Layer 4 of a small transformer language model trained on English Wikipedia (13 layers, counted from 0, width 128).
A neuron's activation on a vector x is GELU(weights . x + bias), where the dot is the dot product.

Input weights of the MLP neurons that the questions are about. A number n stands for n times 0.0071.
n1 (bias -0.157): 2 4 41 -27 -12 -46 22 62 35 -21 27 18 94 11 12 -19 -22 2 -42 29 5 14 9 22 -38 -3 -16 -7 37 58 22 -14 34 6 -3 38 31 -46 -51 -4 34 -26 23 13 13 -15 -9 5 -17 3 -8 29 5 -43 44 -7 -14 -3 -13 22 -5 -19 2 1 -13 20 -48 -30 -46 -2 -33 -55 -32 4 -3 -19 -3 6 10 19 33 26 -1 1 -26 -20 -20 -14 2 38 0 -16 -54 -7 -4 -55 -24 -49 -36 15 9 -12 33 38 40 40 12 3 -53 15 -49 2 20 -6 -4 -56 -9 11 15 44 26 -11 45 27 3 22 -11 -20
n32 (bias -0.053): 3 8 26 30 49 -6 34 15 -4 12 -40 35 -1 16 -2 19 -15 -12 -7 47 -36 -22 -29 3 10 -2 -31 -8 -3 -5 -2 47 -12 -18 17 39 15 42 5 11 -4 38 0 -10 4 -27 -24 41 -75 24 -15 16 14 13 2 -2 -8 5 19 30 25 8 -12 17 -33 -7 54 -20 -12 11 -24 -22 -4 -3 -20 -11 -3 3 -17 -4 -1 -27 -1 -27 -41 -13 -36 26 -32 24 -10 -7 10 -33 15 -9 -4 53 -10 29 -46 -31 60 -6 -5 -57 5 10 -10 14 6 29 10 -3 13 -32 -18 13 39 -22 6 39 10 -6 -9 -7 4 14
n37 (bias -0.163): -24 -15 21 -1 -2 -2 -55 9 2 12 1 28 22 12 -10 -15 16 25 12 -7 -31 -22 36 1 18 47 -18 26 7 18 -17 23 -4 -15 -2 9 28 16 3 36 -31 -19 8 43 -22 27 36 -7 -25 -32 6 29 -35 -17 -15 31 17 -3 46 25 -42 -17 -20 11 -40 5 -1 -11 -14 -23 -41 -20 -27 -16 -21 22 26 -23 -16 4 -14 30 1 31 1 0 -3 24 -27 22 -10 -41 -12 6 25 -8 16 -16 3 20 7 -7 36 -12 15 23 -56 13 11 17 -16 -51 -2 -15 21 -1 48 0 -11 4 10 -43 18 1 -32 0 4 77
n45 (bias -0.135): -25 -8 -26 -2 31 23 -21 -21 24 -19 -17 -34 -13 -15 -18 -9 -13 -46 3 -21 -19 -6 -14 26 7 -13 32 -35 -25 2 11 35 9 -2 -45 38 11 -9 8 35 -5 8 22 1 -1 -21 -9 49 58 15 -3 27 1 -21 28 -27 -8 26 -43 6 -2 -21 -10 46 61 -17 -30 -7 27 -21 2 27 7 -10 -17 -18 24 15 -3 38 -11 14 -10 -39 3 1 15 11 39 18 -23 11 -35 -38 -33 -12 27 18 13 22 3 39 48 7 -45 13 -19 7 22 -29 -14 32 -1 -29 16 21 24 6 45 10 -8 -10 -16 -31 37 4 -30 -32
n48 (bias -0.083): -61 26 15 17 -9 -19 -7 13 13 35 -5 4 29 -16 13 -32 25 8 15 17 13 -4 -28 -15 -22 -26 -14 -38 7 30 4 -2 65 -11 7 -2 5 -11 -28 -15 4 4 -10 24 1 -12 -4 3 -23 -26 40 -29 -9 6 68 5 -8 -21 5 -8 1 21 2 -38 29 -31 -57 -13 10 -34 6 -21 -4 17 22 -5 -9 -2 23 -24 43 -4 -3 28 -34 -6 1 -3 5 3 32 27 18 -59 -9 -9 7 11 25 -19 8 -5 -17 34 8 30 14 8 -24 -20 27 -16 -41 35 34 0 -10 -11 4 6 19 57 16 41 -23 -35 -17 -17
n63 (bias -0.136): 19 -12 9 -11 20 11 19 13 -39 9 -13 2 17 4 16 20 -1 29 -3 -30 14 -38 -27 -25 1 20 -3 -1 -48 -3 -11 1 -1 26 -21 -23 0 12 -11 -41 -23 -10 5 -5 24 -1 15 9 -14 -21 4 -4 -42 7 10 1 10 41 10 2 -22 9 14 -17 19 -18 1 -13 -27 -2 20 -24 -28 12 -23 -8 -1 22 3 16 28 -23 9 26 -18 -21 21 31 -23 -1 16 -4 -6 -3 -5 -12 8 45 -16 5 -36 -48 -11 11 26 4 9 24 2 -6 -1 -2 25 -12 1 -6 -5 -3 -36 29 -2 30 8 6 25 2 17 21
n76 (bias -0.101): -45 -15 5 5 -7 -20 -1 31 9 15 15 2 22 -12 -55 -29 -28 -4 25 1 9 18 13 -21 -1 1 22 -5 -19 -7 -39 2 5 1 -12 -29 -16 34 -12 13 23 -33 12 -7 14 1 46 5 -31 -26 12 -2 -83 -5 -4 48 27 -12 17 15 14 28 10 22 12 0 26 17 -2 -13 2 -18 26 -18 -2 16 11 -17 28 21 -16 15 7 13 -12 -6 16 9 17 -7 5 -28 -21 8 17 -30 -30 -13 -2 -7 -16 26 -6 -23 7 4 -17 39 44 -42 -25 10 4 -22 66 21 6 -25 -1 -18 66 -20 34 -16 1 11 -21 24
n97 (bias -0.080): -33 26 -27 -32 30 -17 -18 13 1 30 34 -17 8 -27 26 -50 0 -24 18 1 -4 20 22 51 -17 26 16 28 39 -9 5 30 76 19 15 -34 36 5 24 -1 0 -13 -13 -12 16 -39 -36 7 5 2 25 6 -12 -31 -19 -7 1 -19 -38 -21 30 -27 -37 -5 -21 16 -25 16 24 -34 2 -13 -1 -43 -54 38 -2 7 -15 24 39 -15 36 0 -1 17 29 26 -1 -67 -18 39 -37 3 -34 22 -24 -14 -9 8 -18 8 -13 -27 -34 -7 -31 -14 39 -1 13 -25 21 49 10 4 16 58 -8 18 31 -7 -1 -7 35 -9 -14 1
n118 (bias -0.048): -9 12 -12 11 -14 -16 -23 -17 9 -9 11 28 -15 -18 -5 -4 -27 -33 13 -10 -33 3 1 -18 -11 14 -44 3 -18 -40 -9 -11 46 57 19 -65 -15 -27 -13 19 -15 17 41 28 54 16 13 16 26 -51 0 49 -1 -15 0 -1 26 -17 24 5 -28 -11 38 16 2 -23 -12 16 1 22 -12 -4 -9 -28 11 27 -7 24 51 -23 36 36 0 38 51 -9 11 25 16 41 -4 -24 -5 3 -38 -35 5 21 14 4 -14 -24 -24 0 18 9 -34 13 19 -12 10 -37 -6 -9 21 13 -8 -21 -18 -16 -14 -2 37 -20 -13 -17 15 3
n149 (bias -0.062): -22 -15 12 20 49 -9 -25 1 -14 8 9 34 36 -8 2 50 -50 50 -3 3 5 -29 13 15 -41 57 -51 -9 -4 48 0 29 3 38 -9 32 -1 27 24 -16 -34 46 -7 -38 -24 3 -29 -8 -10 37 -1 -11 -26 16 -47 -61 43 -23 29 32 -11 -45 -8 19 6 -3 -3 -24 -19 7 35 -14 21 33 -6 4 -27 22 -15 -6 -14 19 1 18 30 -2 -44 62 4 -5 14 -33 35 -11 -80 -4 -27 28 -5 19 27 1 6 -30 -20 -17 3 -2 32 8 12 23 40 -35 -15 -17 -27 18 -44 -11 -24 12 -2 24 18 -22 -16 -17
n170 (bias 0.022): -20 -3 -8 53 8 10 -17 15 -23 27 1 -24 -9 -5 24 7 4 28 -10 -1 -12 -1 -3 -25 -1 29 11 -20 22 -1 9 -25 -22 -18 -2 19 19 8 23 -7 22 -12 -19 -7 9 22 -41 4 -37 -14 -2 -12 12 -33 14 7 17 33 -13 27 -13 -4 25 28 12 -12 -10 -8 -29 -16 23 20 -46 -6 -5 -23 -31 29 11 11 47 -22 4 14 -34 34 -22 -29 -13 10 -41 -3 -29 -10 32 -3 4 8 -1 -46 1 3 -9 40 16 -3 31 9 31 7 -2 -21 9 -16 -13 32 -27 21 6 -32 -1 27 -15 18 -26 -5 6 2
n181 (bias -0.080): -1 -24 12 -10 -13 -36 8 -7 19 1 -13 -4 -38 -40 3 23 -14 9 -22 4 -20 -16 29 -30 6 1 -12 -1 2 -26 -13 28 7 19 -16 -65 5 -29 10 13 -19 26 2 4 -22 14 -14 6 -5 -8 44 22 -4 -31 -16 6 -8 -5 1 10 10 11 -26 -3 -6 -2 -13 11 49 -25 -17 -18 -18 4 -37 30 42 -5 -5 7 5 -1 5 4 26 1 18 -24 -25 0 16 -26 -41 8 16 6 30 25 38 12 -6 -33 42 2 14 50 7 -16 29 -29 46 41 -10 8 27 18 10 -2 -24 -5 -6 -44 -5 13 10 -22 10 -26
n189 (bias -0.073): 18 7 34 22 31 -47 29 32 -35 -22 -5 22 -17 20 -25 -13 -8 2 -15 33 -9 9 7 12 27 -35 -29 -1 4 -4 -2 -10 -13 65 -67 -26 60 6 28 -25 -13 22 45 20 -23 -24 -22 18 -35 16 -16 19 -13 34 -53 -31 -5 17 15 -11 -32 -13 -19 22 15 44 -20 15 26 -17 -31 -6 -8 15 3 21 7 -16 15 57 -1 32 27 -22 -28 69 15 13 -22 18 -2 -15 -24 -7 -22 1 -8 -23 10 15 11 30 26 -34 -37 -17 -4 -7 1 1 2 37 15 -43 29 -35 2 -25 -14 -35 27 -41 -19 16 15 12 -36 -39
n302 (bias -0.021): 15 -24 -15 5 4 -6 30 -10 -22 9 -21 6 24 -7 -36 -9 -6 -9 25 -44 -18 36 2 -33 -64 37 -6 17 12 -37 -5 -32 3 32 -5 25 22 -7 -18 -25 40 32 40 -7 -3 -4 34 10 -15 -9 -37 -33 -25 24 11 26 14 21 -32 29 -56 -28 27 -30 23 42 17 -23 -27 -18 -7 -9 42 -10 -6 18 -7 -13 -33 -5 5 8 29 17 6 2 30 52 -3 -40 50 18 -31 -5 -34 32 -42 -8 19 14 -8 -10 44 -25 -17 6 -2 12 -26 64 -9 15 26 -9 5 -5 -23 37 -2 -5 -35 -1 -16 35 17 6 6 22
n320 (bias -0.073): -4 7 -9 21 33 -22 -24 38 -3 -35 19 -26 -16 -7 -6 4 15 20 7 2 3 -18 -27 1 20 -3 -6 2 -14 -3 20 -8 26 9 -31 6 -4 7 -17 -29 -2 4 9 10 1 8 -24 14 -31 -12 8 -15 2 8 -27 -30 40 2 -5 -6 7 13 -23 16 15 -5 -45 -5 -32 -12 -16 20 8 -5 13 0 21 7 -2 27 3 29 24 -13 8 8 -6 14 3 36 29 9 -27 8 3 -11 -17 -21 -9 -13 8 18 -14 50 5 14 -13 -10 -1 -4 -5 12 -14 15 -1 -18 9 -4 -8 22 -21 -27 16 14 -21 18 12 5
n421 (bias -0.103): -15 0 11 -13 -30 42 -35 21 -2 35 -2 -44 61 -43 -16 4 7 -13 23 24 -13 -24 -38 -1 -2 -7 -7 11 8 -19 -10 0 -4 -6 29 -1 -18 12 35 14 37 43 -19 -8 18 25 14 -5 19 -19 23 -20 -1 -9 2 17 24 18 9 22 -17 12 -18 -9 -31 19 -3 43 -12 9 14 46 -51 -2 21 -23 -3 22 -59 -26 -8 -9 7 7 -11 -2 -32 25 37 18 -3 30 -39 30 10 18 17 16 -46 -9 -28 -9 3 45 -17 23 0 15 -12 -29 10 25 -14 -65 -22 29 -16 27 -17 -23 7 -8 -32 1 28 -19 1 38
n448 (bias -0.056): 4 29 -1 -16 -38 -30 -3 41 10 15 -41 -5 31 -4 -36 -3 2 -1 7 30 -7 2 36 14 -7 -15 -5 -29 -26 -35 -19 13 -1 -39 24 -8 -9 38 -41 -10 -26 16 -3 34 17 -19 8 -11 -1 -10 -13 -2 29 7 31 2 16 11 5 5 -22 -20 39 -8 -20 10 1 -34 1 9 23 20 -26 24 1 -13 -14 14 14 -26 20 -6 4 21 3 15 -26 32 -17 19 -22 30 -13 8 25 -19 13 12 28 15 32 -28 -18 -7 6 -47 -17 -14 1 52 47 -3 8 -28 -23 3 14 1 -43 2 -10 29 -32 -8 6 -19 57 16
n465 (bias -0.123): -8 -22 -34 -12 -41 -14 -34 -14 1 -19 -22 7 -5 -37 -37 16 -27 62 10 13 14 -20 8 17 -27 29 -13 8 -30 43 -37 -13 -14 12 14 -5 -12 -14 9 33 22 -44 38 -7 -17 -9 23 -27 19 8 21 -5 51 -50 17 -26 19 -17 3 -4 -6 -1 33 9 -29 26 -11 13 -21 -9 -15 -14 15 37 36 36 18 38 -16 -62 -5 -13 11 16 38 19 68 28 -6 34 -13 20 10 -7 -4 -28 -34 9 15 4 -4 39 -49 2 24 5 -2 8 -20 20 -17 -9 -1 38 18 23 -26 7 -15 2 -16 29 29 -18 -20 -60 -11 -6
n471 (bias -0.069): -10 -31 38 4 -27 -6 16 10 -19 20 -8 -33 23 6 -3 15 -17 59 -18 -7 8 19 15 -31 -25 -9 -7 10 -4 -8 9 -3 -41 12 49 -14 14 6 -1 -2 1 -36 33 15 -8 32 11 -11 43 38 24 -21 34 -29 14 -30 17 -5 -5 -3 19 9 54 -8 -38 6 -10 -19 2 -1 -15 -28 21 16 22 13 32 -30 -25 -38 -35 40 -35 27 -18 -6 3 -28 -5 20 -1 -7 -14 -13 6 1 8 35 18 17 -25 1 4 3 58 -11 -50 62 0 12 20 18 -29 -9 -3 3 2 -37 -32 25 -6 -14 3 -32 -15 -15 -51 12
n493 (bias -0.152): 16 -30 22 5 35 -29 3 -3 16 -46 17 7 18 32 -32 -3 -38 -87 10 12 -18 -17 37 -14 31 -9 -27 54 9 -11 -25 32 -45 24 -32 7 74 -11 23 -9 -22 3 23 51 15 -17 49 -5 -2 17 -18 8 -6 45 -7 5 -3 22 12 11 -18 40 -76 -13 -1 -30 -3 -7 -36 -19 -62 -1 29 0 10 -14 25 -31 -7 25 -48 25 -20 5 48 16 -2 11 25 39 -18 25 -21 -9 -59 18 57 -28 34 22 40 -28 6 -34 -13 -14 -10 31 23 8 -20 25 -2 0 -21 -17 27 -30 -17 -47 -11 -34 -47 -36 -6 41 -23 16
n509 (bias -0.039): -3 43 -18 -6 21 -11 -10 26 -17 27 -9 -4 -17 -1 4 -38 29 13 -20 20 8 -1 -13 6 -25 15 -11 -6 -6 2 -1 -1 7 -18 -5 -17 -2 7 -27 -4 7 -4 -20 -30 -4 -21 -30 -7 3 -46 13 -2 -41 -19 51 -56 3 6 32 21 43 -10 -5 -16 -31 14 -10 -34 44 -26 0 33 7 -14 -10 32 -10 10 -23 12 8 18 -4 25 -21 -9 13 -26 15 30 16 25 8 4 6 19 -37 45 -5 -8 43 50 -27 -9 16 -12 -1 18 -14 -12 -1 9 2 -8 6 -4 71 5 16 6 -14 -8 -14 -48 -33 -4 -18 6

Each question shows a token from some text and the vector x that enters the MLP there. A number n stands for n times 0.054.

"\"": 0 -8 5 17 10 -4 -6 37 -2 1 12 -15 -6 -16 -10 -28 -13 30 4 -6 6 8 45 26 9 10 1 5 -41 2 20 3 0 -20 -40 -1 -50 1 -22 -16 -22 18 -25 59 31 12 -14 9 4 6 -1 12 14 -12 -34 10 37 8 10 2 36 -3 27 -25 20 -40 -6 6 49 5 -18 6 7 -5 1 -11 -36 -44 3 21 -35 -23 -28 -16 13 -19 40 -6 23 3 -10 12 32 -38 20 1 14 -14 -11 -21 -52 -17 -29 18 21 9 10 18 -14 14 34 10 9 -7 11 -10 -3 13 -21 3 -19 11 2 7 -7 37 -19 4
Which neuron lights up most? n320

"y": -14 18 2 -21 -6 34 10 3 -1 36 16 -16 15 27 -4 -18 0 0 5 -34 34 26 34 20 20 16 -31 13 -25 5 36 -25 -31 -2 -27 35 -45 10 3 21 9 9 -19 4 29 8 -12 -12 -3 4 15 31 16 -34 -51 12 35 9 31 -15 19 -18 35 19 24 -23 -2 9 40 2 -18 6 18 -7 -6 -13 -32 -20 2 -11 -59 -56 -32 -8 -1 -4 -8 5 34 -6 -8 14 9 -18 -12 5 14 -39 8 -41 -51 -9 -29 2 9 -10 15 -5 -6 -10 11 3 22 -24 8 -20 -1 21 1 11 -9 -17 -2 40 7 40 6 3
Which three neurons fire most, strongest first? n421, n149, n170

"186": 13 11 -24 9 -11 46 15 10 -13 7 -10 -31 -1 -9 9 -30 -15 1 2 -7 2 -1 43 36 5 -5 7 2 12 -1 6 -34 -5 37 -44 39 -32 -29 -2 -15 -15 15 -21 28 -4 -3 -13 1 -41 -7 20 37 2 -4 -38 -14 -4 22 52 37 -1 -27 5 13 15 -21 -3 13 53 12 -5 0 23 13 -19 -21 -41 -42 8 -9 -24 -45 -20 -5 36 12 4 4 18 1 -26 -2 37 -23 39 2 10 0 9 -24 -39 -50 -9 -8 34 6 -1 -15 -34 51 14 9 14 -21 -20 -25 14 2 9 14 6 28 -9 17 30 39 7 -10
Which neuron lights up most? n448

"5": 6 -15 -15 -15 8 40 11 4 -38 7 -33 4 -1 5 15 -33 -22 42 9 9 4 20 28 5 5 23 -8 -6 -3 15 3 -9 -16 16 -39 24 -26 0 -7 3 -7 19 -42 9 29 16 0 -12 -32 -4 -11 23 3 -2 -48 -5 20 37 42 10 12 -10 10 15 21 -12 3 8 59 -7 -3 -1 47 18 -6 -9 -37 -24 0 -10 -34 -62 14 -2 34 15 11 7 20 -6 -34 -6 39 -10 6 -1 -13 -14 24 -16 -52 -33 -9 -3 22 11 14 17 -45 12 15 17 8 -26 5 -27 17 -10 -22 25 -29 7 -7 -18 1 49 0 7
The most active neuron and its activation: n149, at about 3.4

"–": -14 15 10 14 -1 30 10 -11 -9 -7 21 -31 -17 24 1 -18 0 18 1 -16 12 13 33 30 -2 -16 -19 7 2 -37 20 -30 -22 19 -48 -9 -24 -18 -20 -26 -3 4 -22 12 -1 30 -28 7 -3 -2 2 20 14 -3 -38 -2 9 36 30 10 26 -21 12 -2 14 -9 26 8 55 24 -14 -13 0 29 19 -2 -14 -29 -8 -11 -19 -42 -8 -40 33 2 39 15 35 -22 -27 -1 25 1 -3 -40 14 -38 15 -8 -57 7 -31 9 26 24 25 15 -19 -3 -2 21 25 -13 -3 36 3 11 -15 15 -20 -31 -17 -5 11 40 14 -7
Which neuron lights up most? n189

"2": 6 -9 9 -19 8 53 -2 7 -46 3 -18 -10 -1 -2 8 -9 -9 35 10 -1 12 13 31 -2 3 14 4 -12 12 4 26 8 -21 10 -29 36 -29 -9 0 0 -17 13 -27 1 24 25 -2 -2 -33 4 2 16 11 -5 -52 -2 9 29 51 5 0 -22 27 8 16 -6 -8 12 64 5 -5 5 52 14 -8 -26 -49 -28 13 -10 -35 -66 11 -13 17 25 14 17 8 -12 -43 -2 25 -21 15 -9 -1 -21 29 -14 -51 -38 -20 -3 15 11 23 5 -49 13 10 13 25 -26 5 -16 14 -6 -26 -6 -24 3 9 -5 4 46 1 0
Which neuron lights up most? n149

"1": 3 -3 14 -14 16 35 0 -8 -29 9 -14 -7 17 -12 17 -34 -19 32 12 -4 14 8 38 8 0 10 -6 -14 10 2 27 -4 -22 25 -32 27 -34 -7 -12 1 -10 26 -30 -1 19 16 8 -10 -53 -3 1 24 8 3 -50 0 29 22 49 0 -13 -18 14 6 14 2 -11 10 72 6 -7 -2 57 22 8 -18 -40 -26 3 -1 -21 -57 -17 -6 22 36 12 9 10 -15 -43 -6 38 -13 7 -4 -18 -13 20 -3 -48 -25 -7 2 12 -5 12 -10 -47 13 20 16 32 -23 5 -16 13 -9 -26 9 -30 -8 16 -3 -4 43 14 1
Which two neurons fire most, strongest first? n149, n189

" ": -12 -2 0 -6 10 9 -14 -3 -7 0 3 -25 14 -13 -15 -20 0 0 23 -4 29 18 44 9 -1 -3 -18 -12 -4 -8 5 -29 -34 16 -34 12 -13 -5 -15 -16 -14 18 -41 19 -3 18 -9 -2 -34 -3 -4 34 38 1 -41 -3 3 63 19 4 15 -4 7 -7 16 1 11 16 65 -16 12 -4 48 1 2 9 -20 -35 -7 -24 -14 -61 -27 -23 30 -20 16 -3 35 -10 -11 -16 38 -6 42 8 39 -21 13 -20 -49 -17 -21 -9 13 17 11 -5 -19 27 -1 18 5 -22 -11 -2 -4 0 -20 13 -22 -7 17 -6 -30 61 3 14
Which neuron lights up most? n493

",": -14 -19 -19 -19 -3 9 -11 -20 -11 6 -18 -34 12 17 -3 -50 -1 -30 -11 5 9 26 34 21 9 20 -3 -12 -2 10 -2 -2 -17 0 -27 40 -29 -7 -16 -7 -21 25 -27 9 19 41 -6 -4 2 -19 -6 36 17 8 -42 18 -6 33 34 20 16 -3 13 -55 50 17 17 18 31 6 0 -12 12 1 13 -3 -18 -33 4 -8 -32 -6 -15 -6 34 3 6 14 23 -11 -36 29 22 -4 9 -3 12 -26 14 -10 -51 -23 -11 25 20 5 5 9 -33 23 16 3 15 -27 -23 -10 -9 18 -17 19 -17 -15 8 15 -12 66 -11 7
Which three neurons fire most, strongest first? n493, n302, n421

" single": 2 -6 -23 7 -1 -27 24 27 1 15 7 -21 15 -17 -2 -28 -15 -3 -13 -10 21 31 48 2 12 14 -7 37 -34 14 21 -12 25 12 -33 -16 -37 -12 11 5 34 22 -37 15 23 5 16 -3 -17 9 -15 10 12 -4 -27 0 -1 33 23 -12 27 -26 15 -7 29 -8 20 0 63 -15 -3 11 13 -16 1 -18 -57 -14 -11 -11 -54 -24 3 13 4 -18 1 18 -4 -15 -18 17 16 -22 23 10 -14 -48 19 -20 -54 -17 11 6 4 13 24 -8 -24 -23 26 25 12 -11 31 -5 4 19 -34 10 -18 21 24 -6 -1 28 -42 15
The most active neuron and its activation: n76, at about 2.6

"T": 1 13 -31 -4 -11 38 -4 -1 19 -6 -12 -8 0 -9 -5 -17 -11 51 28 5 9 11 30 13 6 -4 4 10 -8 17 12 -23 -17 17 -35 19 -33 -37 -6 8 8 16 -35 -9 28 -5 -14 -2 -9 -16 -10 20 31 -33 -54 -8 -16 18 2 -1 11 19 42 -8 18 11 6 -6 47 11 -18 -7 15 1 -6 0 -38 -17 -26 -13 -46 -33 -16 26 15 -2 31 19 18 -14 -16 26 16 -31 12 2 14 -35 9 -29 -52 0 -11 22 27 13 31 10 -39 4 17 20 10 -29 22 0 4 23 21 11 -30 2 38 26 -47 18 -13 -5
The most active neuron and its activation: n465, at about 4.5

" o": 2 37 20 -3 8 17 2 -11 -43 7 13 2 18 -19 -29 -32 16 -10 11 -6 -1 35 29 33 -6 9 -12 23 -11 13 24 -17 4 6 -23 15 -16 -19 -13 28 10 6 -36 -18 -14 30 -14 31 -8 -4 5 29 7 -17 -46 15 -2 11 12 -28 35 -6 5 -18 0 -1 22 14 75 -13 -5 18 3 17 -11 -27 -39 -38 23 -22 -45 -52 -14 10 7 1 9 13 25 -19 2 22 8 0 8 -6 17 -46 21 -21 -49 -5 -16 -19 8 3 8 0 -28 24 13 40 28 -8 -30 -16 -1 25 1 10 -26 -29 12 58 -10 30 -27 -14
Which three neurons fire most, strongest first? n97, n302, n189

"\n": 4 44 -14 10 -5 -2 -15 15 2 9 24 -26 10 29 -1 -29 -9 29 6 1 33 -3 38 -2 1 16 -11 -19 -7 17 6 -3 12 -20 -22 25 -23 -27 -6 3 14 25 -3 41 13 37 -16 20 -47 -19 10 21 16 5 -41 15 -4 21 25 -7 3 -15 33 -50 9 -7 -4 10 37 -7 -8 -12 -1 -9 11 -15 -15 -30 -34 -26 -38 -26 16 31 29 -22 7 -6 11 -30 3 12 41 -22 27 -7 6 -10 -23 -25 -55 -20 -20 26 24 -3 -3 -3 -27 29 15 4 0 -33 -9 -1 13 17 -9 33 -22 -28 22 -5 -14 39 -13 23
Which neuron lights up most? n37

"58": 9 -1 -24 -18 -2 37 18 16 -13 2 3 -32 0 -17 3 -44 3 24 -5 9 -10 10 22 0 -19 4 10 13 5 12 3 -25 -22 2 -25 28 -43 -35 -6 0 -11 13 -27 1 18 15 -27 -5 -29 -14 11 31 -9 23 -38 -4 -1 47 22 19 22 -14 26 7 27 -39 10 9 52 -5 -9 -1 57 18 -21 -17 -44 -19 -2 -7 -15 -49 10 33 16 24 4 -7 -3 6 -23 15 41 -20 3 -8 -4 -34 12 -24 -50 -25 -17 20 34 -3 1 1 -28 24 40 10 12 -12 -1 -12 14 -13 3 52 -6 -27 20 -2 -2 49 22 5
The most active neuron and its activation: n63, at about 1.4

" post": 12 32 24 -13 10 38 11 25 -32 12 11 -46 0 14 -2 -36 -1 8 20 -13 1 14 43 -6 -17 -17 -25 30 2 9 20 -29 -13 21 -26 3 -22 -12 7 0 -16 27 -17 33 -15 17 -22 -22 -44 -14 -18 -8 25 -8 -40 2 20 16 18 1 20 -17 21 -11 -1 9 26 4 50 4 -10 16 -34 -9 3 -17 -45 -29 -10 -13 -28 -32 -42 -2 44 -29 1 -2 13 -13 -3 8 38 -21 31 -5 -11 -46 24 2 -44 -26 1 -2 18 11 18 0 -20 6 6 29 16 0 -5 10 12 27 -17 38 -28 0 -43 19 16 57 33 -2
The most active neuron and its activation: n302, at about 1.7

"f": 6 -4 -6 5 -24 13 4 -7 -10 28 3 -13 -4 14 11 -27 -24 4 -37 11 18 45 26 77 10 25 7 22 -7 -20 18 -6 -15 32 -13 -4 -31 -17 -6 -6 -29 2 -22 0 6 0 0 -35 6 -30 10 40 21 -15 -41 19 21 38 11 15 0 8 -3 9 17 5 38 24 44 5 -1 23 31 -6 5 17 -33 -14 -7 -20 -47 -30 -43 -4 11 13 7 -31 26 -36 -21 -7 55 -14 1 -25 13 -13 -22 -28 -48 -4 -8 1 18 9 -1 21 -21 -19 26 11 18 4 -42 -1 -5 10 13 50 -23 -11 26 12 -35 26 -30 -15
Which neuron lights up most? n471

" of": 8 2 1 -2 -19 -5 2 -14 -24 -7 11 -23 25 14 -8 -28 5 -24 3 -1 22 49 31 31 5 -20 -11 9 -5 -11 27 -12 -32 -10 -24 20 -34 -18 1 -5 -4 16 -34 3 -3 41 -19 15 -11 10 21 17 17 -12 -42 -4 23 41 36 25 21 -9 5 -39 11 -24 19 15 20 21 -2 17 11 3 14 11 -16 -14 -3 -24 -51 -32 -27 7 20 19 9 7 15 -18 0 30 32 -37 -10 13 36 -52 12 -28 -57 0 -20 17 19 18 -16 21 -33 23 15 12 7 -33 10 -24 23 2 -27 18 -32 35 -8 24 2 36 -27 -3
Which neuron lights up most? n471

"9": 17 -5 -3 -17 -8 18 1 11 -30 -1 -35 -12 4 11 5 -29 -25 42 0 15 21 29 32 11 4 16 -9 -21 -4 31 8 -14 -19 19 -25 34 -27 -7 -13 -2 -20 29 -38 16 22 19 -4 -25 -19 -11 -5 30 17 0 -28 -2 0 44 38 2 9 -12 8 18 30 7 20 1 50 -9 -11 5 63 9 0 7 -36 -14 -12 -1 -48 -56 -16 -12 28 21 -1 0 -5 -3 -51 0 31 -22 10 -4 4 -14 12 -17 -51 -56 -3 1 17 9 26 10 -30 2 24 1 25 -17 -11 -13 -2 -11 -1 45 -18 -10 11 -7 -25 53 -9 6
Which three neurons fire most, strongest first? n149, n32, n63

" and": 0 -13 1 0 0 19 3 -14 -29 -13 30 -21 -28 22 -10 -39 1 -7 -6 7 0 6 48 2 0 -8 -30 18 6 -17 28 1 -42 16 -27 26 -40 -10 -16 8 15 9 -41 25 26 0 -5 -1 -5 11 19 32 11 1 -17 16 -16 25 41 14 11 6 28 -42 -2 24 30 20 25 31 -10 -3 -18 21 12 -6 -21 -36 15 -28 -35 -56 -23 24 3 18 20 16 18 -14 -36 26 39 -33 -4 -8 23 -41 2 -16 -49 -3 -5 -4 10 12 6 21 0 23 -13 22 1 -8 -16 -3 -17 20 -23 2 6 21 -15 23 5 44 -19 -28
The most active neuron and its activation: n493, at about 2.5

" rel": 4 29 -2 11 12 -4 39 -26 -15 9 34 4 -19 -11 -26 -19 -10 -34 -8 -7 -20 33 50 -5 -3 1 -11 5 -49 -5 50 19 9 3 -29 23 -32 -31 -11 -16 -11 24 -31 -18 15 39 21 17 5 1 9 14 15 29 -30 -12 -4 15 40 6 31 -27 2 -8 0 -1 29 13 60 31 -15 -2 8 -5 -4 -17 -33 -8 -21 -13 -32 -24 5 -3 26 -16 31 12 -2 -16 5 4 25 -29 9 -23 2 -26 -4 17 -52 -4 -11 -25 -8 36 7 -11 -22 5 11 21 3 -21 -18 -8 -1 30 -9 37 -25 2 21 28 2 36 6 -17
The most active neuron and its activation: n302, at about 2.1

"le": 6 -7 8 -11 -14 16 -4 -4 25 6 0 -9 -12 -10 -16 -35 -13 -18 -14 -24 17 34 17 26 14 10 -1 24 -2 12 31 -11 -1 -29 -44 -4 -34 -12 -17 21 10 14 -39 11 31 11 -9 -20 -24 -24 22 7 -5 -14 -51 6 33 19 34 -12 24 -8 26 -3 7 14 -2 10 49 -10 -10 6 30 10 -1 -13 -35 -6 -3 -15 -79 -57 -33 0 26 4 10 1 47 -10 -2 1 40 -21 -6 -10 -5 -29 10 -29 -39 1 21 -5 4 31 39 14 -23 -4 -8 19 -9 4 12 -1 25 2 11 33 -25 -4 25 29 13 62 -35 -3
The most active neuron and its activation: n76, at about 2.2

"a": -19 -6 -5 -8 -13 39 -7 6 4 23 16 15 9 -14 3 -12 -7 -8 -5 -7 29 15 29 26 9 6 -7 13 -41 10 31 -19 -8 14 -26 28 -26 -8 -9 8 -5 10 -34 26 16 24 -25 -6 -15 -18 19 28 9 -30 -61 -14 5 2 23 -7 28 8 22 8 20 -11 -6 17 54 34 -13 -2 45 3 -18 -28 -26 -13 7 -18 -42 -50 -20 -28 2 22 10 -2 39 -14 -26 12 40 -23 -3 -6 18 -34 20 -38 -52 -3 8 12 52 16 -7 15 -13 24 6 19 -2 -26 -6 -28 0 -12 -18 5 -15 -22 17 16 18 32 -8 -3
Which neuron lights up most? n471

"if": -10 15 -21 -22 -14 42 11 -9 -11 14 23 -24 11 -3 -17 -27 3 32 1 15 -4 22 37 48 6 5 22 23 -13 -13 35 -32 -32 -16 -53 -2 -27 -18 -20 13 -3 7 -33 16 19 22 -25 -8 -16 -32 9 16 14 -12 -40 1 10 41 38 16 11 -10 23 25 6 -4 16 -8 30 0 1 34 27 -18 -16 -43 -18 0 -6 -10 -40 -41 -29 -7 27 19 -1 0 -10 3 9 28 22 -49 4 -6 1 -40 -16 -17 -55 15 15 -7 14 10 11 33 -29 -5 8 7 -13 -27 2 -3 18 14 21 54 -6 -3 14 -12 -5 37 11 19
The most active neuron and its activation: n509, at about 1.6